Layer 5 of a small transformer language model trained on English Wikipedia (8 layers, counted from 0, width 128).
In attention head 3, each number of a token's query is one row of weights dot the token's vector x plus its bias. The head spreads its attention over the tokens so far by the softmax of query dot key.

Query weights of the head. A number n stands for (n - 500) times 0.00088.
q0 (bias 0.113): 320 700 521 518 538 452 487 593 399 448 445 342 577 388 516 584 602 516 528 483 452 478 383 470 405 568 512 389 360 464 622 609 490 463 359 469 341 362 472 357 548 516 448 476 629 380 457 522 533 545 422 613 373 550 486 659 626 483 561 485 586 416 422 674 480 408 580 574 431 514 589 466 539 554 508 455 504 282 554 525 679 397 405 543 498 525 682 509 447 638 434 592 334 505 627 454 555 341 617 382 503 434 716 587 552 470 510 499 430 467 550 533 579 439 580 445 399 556 480 468 398 510 597 564 502 500 587 648
q1 (bias -0.100): 703 706 640 574 602 843 547 417 581 558 621 494 515 720 386 583 462 478 656 443 509 607 419 391 552 425 382 469 730 519 510 548 501 663 526 438 660 539 327 549 441 812 479 424 327 440 511 544 561 648 398 517 682 663 469 546 276 558 496 643 476 535 619 453 444 630 477 323 398 623 424 562 616 574 656 337 495 488 383 649 427 717 561 432 275 487 699 574 588 686 704 488 326 465 256 606 637 458 464 488 543 363 383 292 500 532 612 330 511 553 489 511 571 680 495 441 476 312 356 472 477 548 533 495 503 449 256 447
q2 (bias -0.320): 453 436 777 511 423 573 442 455 548 468 621 595 654 633 426 355 352 437 591 518 578 626 424 436 684 387 325 471 444 438 493 359 387 725 476 504 649 629 402 531 362 484 711 601 327 588 578 516 444 552 421 593 439 486 317 470 390 481 523 617 399 505 478 444 298 728 377 443 567 510 466 581 622 438 685 385 542 541 303 581 349 633 771 460 327 519 496 599 663 524 514 466 462 511 394 512 668 568 520 317 578 627 374 267 327 535 466 285 548 535 465 454 356 673 404 412 539 507 280 462 547 590 586 618 695 573 399 420
q3 (bias -0.198): 453 245 494 441 526 324 416 543 455 456 558 519 595 693 434 693 491 617 497 589 536 612 418 401 506 567 575 673 510 518 464 588 467 626 608 559 407 494 579 460 471 409 458 605 506 470 439 506 496 531 603 599 430 341 392 442 589 282 487 501 480 478 513 486 566 438 520 595 630 597 594 624 374 488 460 424 427 422 366 397 471 408 344 397 447 405 540 428 656 477 603 393 540 755 383 369 606 471 602 382 563 525 474 708 561 407 373 585 400 579 701 644 414 660 295 337 433 647 481 533 374 506 375 626 451 467 580 422
q4 (bias -0.316): 581 665 683 600 577 388 439 525 595 422 608 590 485 511 532 448 667 607 532 601 596 620 703 393 632 598 542 780 646 532 385 379 530 837 463 643 427 512 480 525 531 462 530 491 277 392 584 509 541 479 405 531 398 363 344 396 335 379 537 550 560 281 631 433 499 569 285 538 693 550 510 339 550 423 569 291 404 632 414 537 357 372 457 456 453 520 672 614 654 604 558 430 554 564 315 429 383 608 544 553 484 439 297 349 342 531 346 510 456 631 721 619 472 687 498 499 592 489 530 418 406 554 465 566 573 488 505 363
q5 (bias -0.297): 448 283 703 616 379 596 526 699 429 476 523 656 423 524 394 566 326 421 517 530 578 405 434 531 626 402 280 474 486 481 475 521 484 549 624 446 532 379 794 355 463 371 630 637 356 448 453 586 500 598 395 649 363 574 219 380 562 504 407 636 357 527 507 478 369 634 507 547 477 375 460 555 652 497 652 359 702 574 281 400 376 512 570 543 446 507 508 367 380 665 398 417 365 562 451 513 437 483 488 268 337 562 424 593 480 368 532 520 579 554 671 531 427 675 559 435 533 526 502 418 537 375 584 521 725 555 505 558
q6 (bias 0.015): 564 459 512 521 495 481 531 513 532 474 528 611 448 540 516 430 349 524 500 509 532 401 391 518 404 437 484 458 421 452 509 444 548 531 543 457 653 560 559 517 522 448 509 557 510 507 628 561 481 537 550 386 488 543 442 471 418 515 441 519 411 531 382 525 498 586 611 445 492 489 520 550 466 534 388 504 478 481 601 577 488 541 535 509 518 556 489 556 573 524 544 466 538 404 486 567 516 564 534 514 602 591 503 453 509 606 536 535 381 423 462 473 501 449 450 420 365 442 507 632 530 487 579 497 609 510 532 516
q7 (bias -0.236): 607 560 578 548 325 436 473 403 569 376 462 512 427 733 383 503 439 503 599 803 475 464 398 404 550 472 487 570 175 268 490 205 552 853 424 502 494 505 738 487 573 234 585 528 294 569 718 374 546 488 298 430 436 474 455 525 363 355 508 612 516 283 246 432 591 713 551 370 529 521 655 678 461 497 676 270 489 559 516 642 568 575 556 523 486 583 609 739 560 448 413 383 722 557 458 497 534 518 546 510 486 621 429 375 639 497 370 742 177 642 473 439 477 563 450 321 512 517 394 379 341 414 591 659 505 494 247 413
q8 (bias 0.106): 523 436 558 602 543 673 545 498 368 578 609 368 397 510 682 522 358 268 434 306 388 339 460 606 293 386 365 253 290 620 489 461 380 448 587 397 507 397 457 502 467 766 495 401 747 558 555 684 523 354 644 402 480 778 535 583 506 663 530 553 426 629 418 430 482 410 622 619 386 399 617 416 570 572 461 494 617 343 738 459 560 604 475 629 520 510 453 577 660 426 556 656 741 365 574 436 586 477 589 558 487 469 536 477 658 409 706 321 672 308 457 263 554 320 537 420 473 556 536 528 565 486 463 645 397 593 374 498
q9 (bias 0.007): 623 401 697 490 422 635 545 371 576 598 421 583 494 551 390 467 350 550 508 342 441 359 433 449 529 526 408 607 635 558 401 594 316 522 271 596 442 650 444 186 624 799 494 480 506 568 645 548 372 779 428 530 661 768 478 576 589 487 468 508 529 321 647 464 495 486 387 481 608 541 420 673 473 521 450 659 420 638 565 538 650 682 654 521 438 358 549 461 313 319 661 435 614 535 256 545 470 558 428 686 695 473 540 379 340 388 510 478 253 542 294 476 306 454 473 565 727 435 451 469 682 560 467 307 566 410 382 405
q10 (bias 0.019): 463 539 437 357 397 456 500 583 345 298 478 466 403 381 665 589 572 534 544 534 668 432 363 575 370 339 636 439 415 554 569 480 513 404 368 434 456 441 670 423 579 337 595 418 600 516 546 425 357 474 608 529 464 492 548 600 514 605 550 568 590 553 431 599 643 259 543 544 396 462 419 416 559 537 413 458 484 513 473 500 555 308 563 664 459 513 469 530 532 447 580 484 517 564 649 543 572 384 599 460 463 571 545 616 569 460 296 608 412 397 552 405 494 439 687 475 646 645 501 535 445 423 532 470 470 556 594 626
q11 (bias -0.060): 484 523 483 346 502 591 576 754 546 417 614 640 568 636 547 544 634 294 621 518 422 487 517 391 529 525 485 413 608 432 388 398 400 714 445 767 256 320 600 503 611 520 701 495 597 590 358 473 520 453 481 391 389 594 361 432 399 327 285 444 649 613 590 549 428 521 349 590 479 606 582 463 619 507 601 371 511 261 670 468 549 496 367 533 378 548 608 604 418 416 454 342 646 399 328 514 476 460 408 513 559 500 314 554 692 449 456 464 438 493 564 567 394 428 553 401 483 600 783 350 530 650 359 643 444 595 511 302
q12 (bias -0.006): 444 677 338 595 585 505 460 328 475 199 300 515 293 475 372 321 349 640 678 394 564 486 486 461 490 451 556 458 453 402 643 601 549 611 659 463 824 477 534 417 619 433 422 456 438 404 517 638 544 381 404 222 599 543 483 384 324 422 280 606 235 730 484 616 573 668 524 623 178 637 676 424 442 469 395 528 417 473 467 712 439 564 493 670 561 354 644 678 527 620 703 337 401 528 481 598 491 593 486 566 566 389 461 496 729 525 523 426 474 248 483 366 582 654 620 535 506 254 503 596 648 748 562 181 489 609 484 561
q13 (bias 0.107): 434 542 440 460 644 590 417 677 209 816 549 273 571 528 422 657 522 158 328 428 439 503 570 556 381 758 551 608 398 547 415 626 419 458 542 501 518 506 677 608 460 713 582 519 590 259 407 503 343 386 375 550 379 561 420 578 737 624 748 442 301 420 508 599 528 420 510 571 618 458 717 464 482 600 425 418 532 386 534 451 436 487 560 462 386 535 326 498 485 636 540 439 493 664 483 471 442 285 527 397 499 424 572 607 558 583 465 385 388 433 689 229 430 639 486 629 685 545 661 306 468 236 334 313 454 512 441 311
q14 (bias -0.094): 512 537 424 577 436 341 540 558 465 221 443 483 522 553 612 505 711 470 721 579 712 538 283 481 482 657 751 404 493 494 516 314 778 328 288 559 279 314 463 651 678 630 419 607 306 472 697 600 455 255 326 684 235 279 369 348 193 529 436 536 741 304 555 396 308 458 247 555 698 475 324 373 465 502 651 625 554 461 385 390 542 352 412 498 612 587 486 449 342 709 578 501 292 528 451 242 386 564 519 485 531 560 477 529 586 620 459 681 411 502 648 553 521 608 505 410 668 549 546 364 456 418 461 732 736 453 387 380
q15 (bias 0.193): 550 325 601 431 547 641 636 312 660 431 262 459 510 595 584 396 493 611 494 490 492 371 543 603 537 539 504 470 752 563 337 518 344 270 383 448 459 774 474 371 676 448 558 588 600 610 484 335 541 596 458 509 836 587 556 525 514 450 309 517 604 472 793 426 346 333 543 490 413 629 376 471 439 460 538 612 624 633 457 478 454 638 442 574 655 379 712 400 342 302 404 404 392 659 333 621 477 480 503 534 445 540 332 428 453 434 477 625 597 396 475 532 432 516 677 753 735 423 355 398 707 464 290 299 409 425 471 396
q16 (bias 0.137): 471 355 454 334 421 236 444 478 389 490 422 328 529 323 526 561 599 591 580 758 380 341 552 448 324 675 668 445 422 785 687 387 393 506 446 543 93 522 696 528 718 570 695 536 495 468 358 483 615 432 564 407 555 352 465 444 697 386 551 422 724 498 608 434 683 370 442 500 619 463 430 376 320 562 377 768 509 587 769 348 367 422 286 517 554 611 398 210 529 523 373 499 583 523 653 667 520 491 428 535 380 411 624 669 775 510 500 605 527 366 430 668 376 382 594 583 459 752 431 579 454 283 366 446 342 451 631 538
q17 (bias 0.286): 466 584 433 603 580 459 603 520 458 633 474 285 427 296 585 614 441 476 436 507 490 399 537 504 456 750 419 473 486 655 502 554 567 418 379 616 446 424 492 230 592 717 485 555 777 383 317 540 499 512 442 427 545 494 398 655 622 634 599 392 505 399 569 525 641 289 709 530 547 611 493 390 324 541 396 420 750 244 589 384 652 392 231 369 522 333 549 470 360 510 350 595 573 577 409 425 511 471 585 644 542 458 633 624 628 467 595 627 396 519 659 506 648 284 599 609 459 547 510 361 308 567 240 556 373 375 560 490
q18 (bias 0.167): 563 585 234 523 572 703 695 528 637 650 565 543 461 391 543 555 414 488 474 470 416 424 332 407 353 427 470 341 401 455 650 586 340 406 486 423 543 448 308 462 607 507 507 342 469 535 424 546 433 534 434 501 545 708 687 665 412 582 698 362 552 553 361 539 475 479 674 492 356 537 310 481 464 538 435 507 654 415 506 452 574 547 571 398 514 595 430 311 459 466 501 581 378 475 506 486 530 447 410 574 509 466 560 478 632 471 647 443 517 491 497 400 611 558 571 585 562 426 531 584 318 473 562 492 455 570 406 579
q19 (bias -0.277): 482 475 745 601 433 532 539 426 613 453 513 634 524 596 485 387 396 516 637 583 507 432 471 403 830 491 294 559 679 449 451 324 500 669 539 498 642 708 489 537 387 301 548 482 319 640 520 579 636 525 525 577 529 527 250 320 470 505 428 511 365 518 621 481 305 802 407 471 600 435 467 558 489 403 724 388 359 620 408 528 308 717 544 608 534 494 596 542 495 507 395 385 416 570 401 586 499 515 455 449 397 554 365 321 415 614 592 409 641 591 438 566 310 512 416 530 571 364 431 392 627 607 655 483 756 542 465 467
q20 (bias -0.332): 544 575 605 526 670 689 262 497 396 569 640 680 295 484 535 431 436 682 613 542 522 648 611 500 697 324 464 430 562 482 490 423 627 525 549 393 694 598 474 558 249 369 539 480 436 508 597 479 426 544 528 455 265 377 467 464 490 461 612 539 515 442 291 629 227 509 387 520 635 574 408 550 719 473 723 442 498 479 394 484 488 499 576 488 358 468 373 510 602 491 405 540 507 555 549 390 493 506 489 290 440 458 419 453 297 596 417 305 470 606 487 359 612 552 364 372 462 589 553 606 504 234 735 590 659 628 377 454
q21 (bias 0.104): 407 423 573 564 526 611 507 432 577 548 478 486 461 447 509 514 405 443 481 504 422 504 481 570 518 474 278 568 524 512 518 474 449 587 632 449 678 608 452 458 381 386 533 619 607 556 464 517 446 515 679 381 718 553 539 488 614 537 562 496 468 554 538 432 353 617 577 496 438 575 623 516 437 497 532 437 505 577 610 535 273 666 471 743 587 525 524 539 544 370 510 468 664 434 437 721 429 556 480 387 576 341 398 345 337 529 660 639 537 430 381 405 564 452 466 411 484 530 350 525 675 472 610 290 418 633 504 470
q22 (bias 0.829): 520 416 195 305 312 569 588 436 617 585 212 178 530 442 618 572 519 184 262 418 379 295 450 577 232 614 660 263 319 600 568 744 275 263 618 460 410 497 480 528 765 661 383 366 973 511 451 342 558 439 759 305 764 700 815 811 698 781 572 365 606 696 526 482 903 317 751 413 248 521 490 241 389 769 44 684 581 297 685 648 739 475 354 564 609 506 557 424 508 386 534 573 416 450 634 639 675 540 300 786 626 443 797 559 690 242 808 497 524 249 434 268 563 418 625 736 542 523 480 486 531 427 240 323 107 281 553 783
q23 (bias -0.178): 582 689 504 548 747 707 543 493 477 709 619 516 370 482 610 458 526 494 441 523 419 671 598 546 355 369 619 363 700 266 304 432 557 466 491 362 533 543 414 636 427 538 440 695 549 479 568 290 282 559 493 434 354 320 604 595 432 433 464 501 539 428 384 668 581 536 372 639 513 591 482 735 505 379 451 458 576 622 355 426 604 528 584 504 424 465 241 497 652 680 567 505 697 534 616 376 417 515 586 534 559 674 416 478 297 634 420 572 449 538 438 488 586 595 335 404 434 696 608 519 574 440 579 509 612 503 383 547
q24 (bias 0.220): 615 409 496 342 459 434 505 571 384 495 448 471 520 501 416 506 637 500 515 461 566 500 562 529 358 593 759 435 646 564 561 393 543 521 494 467 471 564 726 435 730 590 453 389 552 530 409 408 552 301 447 487 576 537 659 538 535 577 589 476 587 439 671 511 575 288 603 603 482 464 446 501 378 674 405 466 288 296 503 361 542 489 515 429 602 519 587 626 416 349 626 422 241 565 484 531 416 419 428 765 297 441 571 577 589 493 475 531 417 385 478 583 445 504 655 596 751 595 405 438 366 437 511 293 384 524 613 419
q25 (bias -0.011): 454 510 471 460 388 633 762 636 469 690 534 566 464 357 635 508 328 372 463 486 431 349 459 451 473 423 497 323 282 436 561 764 487 543 399 584 514 299 587 328 442 571 545 435 577 454 541 579 571 533 580 372 500 756 400 562 377 586 633 376 407 634 488 553 577 512 522 391 340 471 530 524 528 525 292 384 410 253 598 531 618 460 490 647 515 579 605 509 530 363 534 513 610 399 537 657 707 425 456 527 650 399 566 488 650 539 370 596 534 489 532 460 471 482 644 467 356 610 488 533 595 669 376 542 565 427 650 567
q26 (bias 0.130): 755 645 450 322 363 635 450 494 483 414 413 311 461 599 378 364 497 430 600 306 454 487 548 418 356 444 512 448 489 440 721 395 701 556 705 606 565 479 608 408 497 667 567 664 350 715 507 584 638 501 469 457 511 644 483 549 574 537 600 600 293 487 589 627 606 476 540 293 465 496 517 264 285 587 460 561 740 429 643 778 865 539 539 406 655 822 735 600 617 845 372 430 564 357 592 622 760 386 348 325 298 413 543 236 687 504 485 283 471 477 457 357 510 440 601 484 502 457 338 607 288 338 640 555 503 479 432 400
q27 (bias -0.093): 476 667 578 627 599 585 189 596 433 521 532 567 479 517 326 466 415 474 565 482 496 623 503 448 380 430 478 488 690 309 545 547 638 611 700 548 828 554 417 524 436 239 394 561 514 553 606 278 374 604 520 129 423 437 593 313 571 232 401 607 318 502 354 654 467 768 548 692 648 639 565 524 472 474 612 448 393 450 629 464 514 662 562 469 622 387 478 493 604 419 453 373 505 567 460 505 538 621 544 437 689 358 356 525 578 573 577 519 312 525 379 505 570 642 270 419 519 359 604 437 467 368 766 406 556 688 331 372
q28 (bias -0.070): 519 456 435 475 480 646 528 621 525 667 714 707 295 291 554 484 419 535 540 554 570 487 423 549 312 348 346 320 424 488 493 516 529 590 737 603 446 406 627 477 569 517 581 481 517 523 460 687 413 488 580 291 274 546 467 563 379 587 533 502 229 468 410 294 527 432 410 520 616 533 615 465 485 548 421 424 624 476 442 451 621 490 656 571 396 553 604 423 606 348 419 544 463 341 519 446 492 530 495 732 698 501 678 450 610 613 555 395 491 441 468 398 408 627 541 325 454 534 716 672 480 553 663 608 587 572 438 513
q29 (bias 0.048): 435 461 545 555 655 481 387 598 439 510 474 463 567 459 586 531 531 538 396 403 555 628 453 508 564 545 537 648 550 549 497 575 537 469 336 366 476 714 483 654 478 566 605 438 594 315 581 426 225 481 461 591 366 507 598 436 498 625 495 443 345 460 434 483 541 464 448 727 636 496 400 531 594 542 612 514 514 582 552 233 563 338 412 464 551 459 527 545 382 500 354 568 516 641 631 761 278 479 611 467 500 597 505 476 229 502 415 543 540 511 575 352 481 544 325 481 565 423 727 488 640 349 626 402 512 688 477 552
q30 (bias 0.122): 360 604 652 554 376 550 382 284 754 534 548 743 336 433 463 332 533 402 595 514 430 564 629 611 473 348 468 467 668 504 695 579 469 282 675 363 660 629 456 518 366 530 563 344 424 613 404 551 611 321 635 464 691 312 690 395 589 516 637 554 418 711 461 564 473 693 439 396 407 255 548 485 714 585 556 573 234 392 652 586 490 668 638 558 705 600 559 563 486 460 241 584 115 408 562 561 396 527 331 432 476 517 510 524 589 581 574 346 553 413 398 467 347 502 529 438 580 402 386 420 555 520 766 408 311 622 629 567
q31 (bias -0.004): 524 535 558 308 406 560 607 483 514 545 735 568 534 368 591 291 272 448 497 514 330 395 421 547 520 413 487 613 431 473 656 362 606 509 530 541 665 560 474 426 560 514 539 533 601 534 573 571 281 580 550 400 375 487 508 489 438 707 663 476 187 516 451 388 585 714 431 562 349 509 381 391 463 566 485 341 544 652 618 737 559 607 495 438 544 851 399 532 426 802 498 688 561 312 624 467 440 438 555 499 399 636 474 323 565 611 471 288 479 329 464 216 576 488 500 464 476 432 537 336 702 380 567 536 539 528 468 555

Each question shows a short text with each token's key, already scaled and adjusted for position as the last token sees it. A number n stands for (n - 500) times 0.0034.

Then comes the last token's vector x. A number n stands for (n - 500) times 0.013.

0 "idd": 397 609 430 389 413 444 659 351 506 513 559 441 501 551 489 549 473 519 592 471 508 549 568 540 574 483 453 488 498 532 508 500
1 "ens": 405 596 422 370 360 430 749 383 528 510 553 423 525 500 449 508 440 585 595 461 534 596 594 521 505 453 433 506 495 509 561 532
2 " in": 520 551 454 491 354 430 817 517 515 509 515 534 520 466 502 506 432 541 539 338 460 500 635 521 455 527 514 492 531 433 453 485
3 " Marc": 612 498 410 545 430 490 622 304 476 464 617 372 541 497 533 504 467 591 537 380 483 561 608 536 567 489 442 473 567 540 554 536
4 " Bl": 487 470 455 505 460 441 582 397 463 515 581 432 443 527 555 501 558 572 521 446 509 514 582 485 631 402 417 446 518 514 472 473
5 "itz": 520 484 454 536 414 455 649 385 499 465 554 451 459 442 592 444 586 543 508 420 505 469 601 450 525 450 454 471 517 499 490 504
x: 453 575 543 473 540 481 461 445 522 451 553 435 510 538 491 380 590 506 519 589 560 375 466 522 540 392 473 502 517 400 527 462 496 544 609 498 617 409 486 651 574 475 478 514 541 505 595 452 572 426 509 440 576 520 539 569 530 467 457 493 473 739 371 554 554 495 526 507 383 406 495 523 434 581 441 547 516 531 386 502 414 492 468 544 550 445 523 456 617 480 507 508 544 426 384 442 438 427 551 567 406 529 470 422 634 506 567 511 505 551 506 400 497 441 525 516 535 472 488 530 544 477 477 533 411 542 487 503
Which two tokens does the last token look at most, in order? 1 "ens", 2 " in"

0 " has": 471 555 488 384 366 415 822 374 566 610 558 467 539 444 433 563 493 491 577 370 456 671 650 619 480 494 505 534 578 558 505 621
1 " participated": 414 596 518 400 314 412 847 441 530 556 608 515 496 471 364 538 463 488 620 354 502 650 659 572 482 510 463 503 496 532 466 608
2 " in": 534 548 440 462 325 420 880 463 507 556 534 527 507 470 460 490 438 552 571 348 468 577 670 595 447 569 521 497 529 465 509 531
3 " international": 565 533 495 441 374 421 781 424 526 435 564 474 505 449 463 461 439 609 612 390 492 603 666 491 498 516 538 503 548 507 532 428
4 " bi": 545 495 433 475 406 463 742 398 556 491 573 469 467 506 564 512 574 573 555 405 474 542 648 525 517 495 513 491 522 571 524 556
5 "enn": 441 430 463 423 440 453 611 445 529 462 535 455 491 494 603 432 580 548 536 453 475 472 617 544 522 473 475 454 524 594 520 479
x: 402 530 366 508 538 461 503 581 456 419 518 603 490 492 533 463 576 487 432 481 538 589 540 465 470 481 496 484 537 445 449 525 380 483 548 446 426 469 473 595 529 490 461 584 635 512 498 533 479 559 513 510 549 649 548 653 588 425 498 557 548 337 509 432 512 480 483 517 381 421 442 489 516 603 504 444 439 513 436 528 444 429 520 429 625 544 511 448 511 426 538 561 519 470 460 493 486 651 437 469 409 403 586 594 408 476 474 534 476 539 604 544 486 504 553 574 624 474 511 517 354 611 452 498 408 527 503 460
Which two tokens does the last token look at most, in order? 3 " international", 4 " bi"

0 " non": 426 558 457 432 442 425 681 381 548 490 511 524 499 545 564 418 479 465 593 450 470 494 607 516 558 511 468 544 588 561 537 476
1 "-": 520 508 424 515 506 407 612 362 526 509 476 556 457 511 536 433 411 528 521 439 478 489 638 540 516 462 487 616 543 502 540 478
2 "res": 524 580 393 496 455 485 660 436 504 531 568 435 539 504 557 511 432 556 524 443 495 461 575 508 567 456 469 515 502 525 507 398
3 "ervation": 600 526 407 488 412 458 790 435 478 503 604 391 561 486 546 430 434 601 510 455 550 491 597 529 505 474 461 485 453 551 507 376
4 " trib": 543 507 473 507 458 513 544 449 528 524 572 474 526 540 550 505 519 555 522 455 474 490 599 483 546 481 483 490 523 551 505 389
5 "es": 573 467 423 561 350 463 715 468 494 556 595 424 564 450 409 498 587 576 511 391 498 519 642 507 502 485 470 513 524 474 544 533
x: 580 531 505 471 487 591 360 482 502 502 619 513 426 488 474 480 469 405 427 482 562 495 545 501 363 445 461 373 436 494 581 518 586 506 540 411 588 520 429 675 514 482 454 484 489 603 442 541 405 403 552 420 509 499 578 467 472 514 538 495 455 653 496 571 504 622 518 488 481 614 442 404 483 573 506 495 488 536 588 591 493 515 422 458 499 577 537 526 667 443 541 558 440 476 479 447 474 535 406 457 494 494 485 396 593 570 399 449 469 445 529 409 630 533 480 602 545 513 549 459 437 447 527 458 470 553 516 472
To which token does the last token give the most attention? 0 " non"

0 " men": 402 577 479 423 453 476 510 417 532 524 581 405 559 395 496 542 605 476 565 442 500 489 607 494 569 471 444 483 528 447 572 496
1 " from": 408 578 445 383 368 435 771 492 528 606 486 497 582 469 492 545 506 498 593 429 450 509 630 533 502 554 472 476 570 474 548 446
2 " the": 460 510 436 448 464 414 709 464 533 512 544 480 536 492 535 471 423 565 550 410 457 592 638 449 508 427 468 470 544 477 609 368
3 " trib": 576 527 470 474 447 497 629 474 523 480 569 483 552 535 577 481 455 553 553 437 468 512 605 440 512 465 463 503 551 568 505 411
4 "e": 610 490 424 560 393 461 793 401 474 467 597 443 616 488 471 444 538 593 561 377 510 556 638 495 469 473 470 525 541 511 521 475
5 " whom": 530 467 442 487 379 396 808 484 584 574 509 391 567 530 430 456 560 613 620 328 422 642 668 494 471 482 573 494 549 518 497 557
x: 587 545 563 509 444 477 382 523 463 485 587 561 518 580 388 486 404 435 394 491 441 546 539 613 412 463 491 453 493 588 528 462 511 503 529 541 507 566 530 617 522 490 521 433 561 480 512 451 462 505 470 502 549 590 576 512 512 549 532 425 486 551 458 447 546 763 515 516 425 598 468 418 493 427 423 345 450 599 561 504 510 539 448 471 514 475 543 530 543 513 550 610 470 518 680 517 515 446 465 531 448 532 475 406 444 465 466 477 491 469 457 435 433 509 563 432 530 559 512 431 450 541 602 428 454 296 510 544
Which token does the last token look at most, and with what share of its attention? 5 " whom", with about 80%

0 "After": 390 617 521 353 294 450 962 384 509 508 540 397 592 541 478 422 503 402 653 399 489 650 677 521 477 515 565 545 589 469 518 554
1 " leaving": 419 637 499 410 324 402 846 476 530 572 553 490 618 489 367 482 487 469 637 383 432 648 663 526 481 562 547 555 478 479 521 505
2 " the": 489 516 439 431 459 409 749 455 532 504 545 464 532 522 529 437 440 578 567 405 452 635 645 437 477 433 498 493 541 483 633 394
3 " Met": 611 555 426 501 382 432 710 392 468 484 590 429 541 514 549 531 440 546 528 452 474 584 629 497 545 453 506 504 513 495 501 528
4 " in": 559 478 410 525 370 449 864 507 488 496 545 530 552 501 524 470 549 593 520 335 436 526 650 528 467 557 518 489 552 456 461 472
5 " ": 425 348 352 517 304 428 829 435 519 486 553 472 514 492 476 455 666 404 458 442 608 590 641 643 458 445 465 571 534 514 544 425
x: 477 506 508 483 492 548 703 446 493 447 582 419 487 299 485 461 454 560 413 419 376 511 483 504 458 648 428 499 435 421 495 456 446 469 446 547 531 445 451 517 554 512 581 393 549 529 464 515 496 494 551 556 404 510 489 513 504 636 524 475 475 568 650 563 470 458 500 494 503 479 480 414 431 574 311 564 482 398 556 507 477 495 503 497 539 612 510 557 530 480 483 425 584 460 535 404 459 541 409 543 511 534 652 536 525 522 520 430 514 505 600 408 435 512 550 505 520 548 547 478 504 489 494 548 472 461 547 573
Which two tokens does the last token look at most, in order? 4 " in", 0 "After"

0 "omp": 405 554 498 404 363 475 699 401 581 474 517 470 484 571 568 428 474 469 547 528 531 552 638 507 532 496 509 562 550 546 514 496
1 "id": 505 522 492 478 403 479 644 424 523 486 535 483 494 507 549 475 424 523 533 456 515 573 637 552 492 477 519 562 533 510 459 532
2 "ou": 556 508 481 517 407 495 650 367 534 432 536 437 450 456 630 454 443 539 512 443 528 475 610 566 479 474 486 516 511 500 468 489
3 " Center": 610 565 456 501 367 423 710 359 520 408 504 457 569 473 471 408 451 569 520 445 544 556 673 429 462 448 548 522 468 504 514 510
4 " in": 552 471 460 552 336 461 821 494 520 495 522 533 482 511 526 440 579 557 524 329 456 534 640 491 466 530 471 522 547 462 480 469
5 " Paris": 498 430 389 551 381 470 739 369 502 514 569 500 482 430 564 484 657 560 521 384 513 533 622 474 510 438 427 479 543 497 534 472
x: 541 476 618 499 575 479 560 439 560 452 568 457 550 508 471 484 542 474 460 479 386 396 486 603 522 427 584 466 463 411 533 427 487 611 634 531 664 497 407 598 531 510 465 364 554 493 565 487 520 421 475 408 517 429 427 535 562 507 504 486 541 604 466 487 555 541 417 500 367 491 471 473 416 639 442 492 454 454 534 482 530 479 486 546 518 446 557 458 613 538 474 517 514 512 515 498 418 510 502 577 449 555 559 497 675 513 525 537 515 446 588 317 444 464 375 462 511 452 386 560 513 468 552 542 455 453 562 528
Which token does the last token look at most, and with what share of its attention? 3 " Center", with about 70%

0 "1": 400 557 485 440 387 467 750 421 614 513 520 472 467 478 502 449 461 586 589 455 546 536 606 565 401 570 497 487 573 430 519 467
1 "9": 464 545 405 517 402 493 817 406 625 505 525 472 463 567 512 391 287 633 617 435 555 580 564 601 387 639 508 542 567 468 491 460
2 "6": 596 457 461 465 356 452 823 444 639 498 531 482 426 540 498 411 415 583 619 432 535 635 606 578 384 599 504 551 572 430 489 517
3 "3": 565 483 452 459 351 433 820 435 638 482 543 495 465 502 535 414 499 571 597 456 526 557 636 582 392 555 526 483 549 489 480 504
4 ",": 449 413 471 529 419 476 729 480 567 604 488 481 527 501 572 470 564 490 548 419 442 544 665 564 391 550 615 527 549 561 564 515
5 " ": 375 314 340 499 293 444 850 388 518 516 541 429 505 493 527 479 682 396 446 465 608 555 620 705 438 463 446 555 539 525 486 420
x: 466 492 510 482 531 571 718 503 444 443 519 473 525 248 471 464 451 526 472 403 485 437 419 468 500 621 471 486 446 558 501 454 431 391 500 495 492 486 497 517 560 508 565 485 532 524 557 517 461 492 546 616 421 527 536 529 479 653 555 498 451 667 629 588 490 427 470 434 463 461 438 444 432 589 411 550 459 432 513 510 472 453 480 470 558 602 487 483 417 472 500 456 528 433 489 419 409 492 466 549 544 547 637 560 481 546 538 465 570 517 562 412 472 514 517 480 580 530 549 448 486 483 495 542 382 431 562 590
Which token does the last token look at most, and with what share of its attention? 3 "3", with about 70%

0 "nt": 441 542 467 483 426 458 592 422 452 482 546 433 497 489 574 501 513 441 553 501 477 445 599 497 493 463 509 518 459 495 504 458
1 "y": 447 526 436 501 433 483 684 401 516 423 567 418 502 520 582 414 460 499 537 481 518 481 611 496 477 470 472 518 511 517 548 499
2 " seat": 505 611 418 485 408 445 765 420 487 477 540 455 562 506 490 445 389 546 541 464 524 588 629 492 480 478 507 510 413 510 483 472
3 " is": 543 521 454 485 390 440 847 412 507 596 567 482 475 552 432 532 518 541 572 344 440 647 654 587 491 546 452 521 578 556 451 607
4 " Gra": 556 475 459 484 429 483 664 390 508 439 570 431 473 522 533 527 542 549 529 427 485 592 617 520 548 442 444 463 535 526 519 480
5 "ham": 517 440 416 462 384 449 801 385 535 477 536 335 490 477 484 473 588 564 531 412 498 652 650 510 512 478 492 486 544 512 533 554
x: 498 562 490 460 352 555 390 564 489 450 530 468 455 518 547 475 546 436 530 386 558 457 574 549 515 475 508 509 415 427 565 504 519 493 526 453 462 524 524 586 588 493 554 434 560 460 464 386 543 477 436 489 625 488 519 507 440 551 466 522 491 756 403 522 561 452 458 515 343 429 496 410 524 528 469 451 556 485 425 620 569 574 460 563 540 502 482 456 520 508 593 544 550 535 430 474 466 448 404 593 498 549 402 392 651 499 549 393 524 569 518 565 552 492 484 506 543 526 471 410 430 478 438 562 515 532 423 535
Which token does the last token look at most, and with what share of its attention? 2 " seat", with about 30%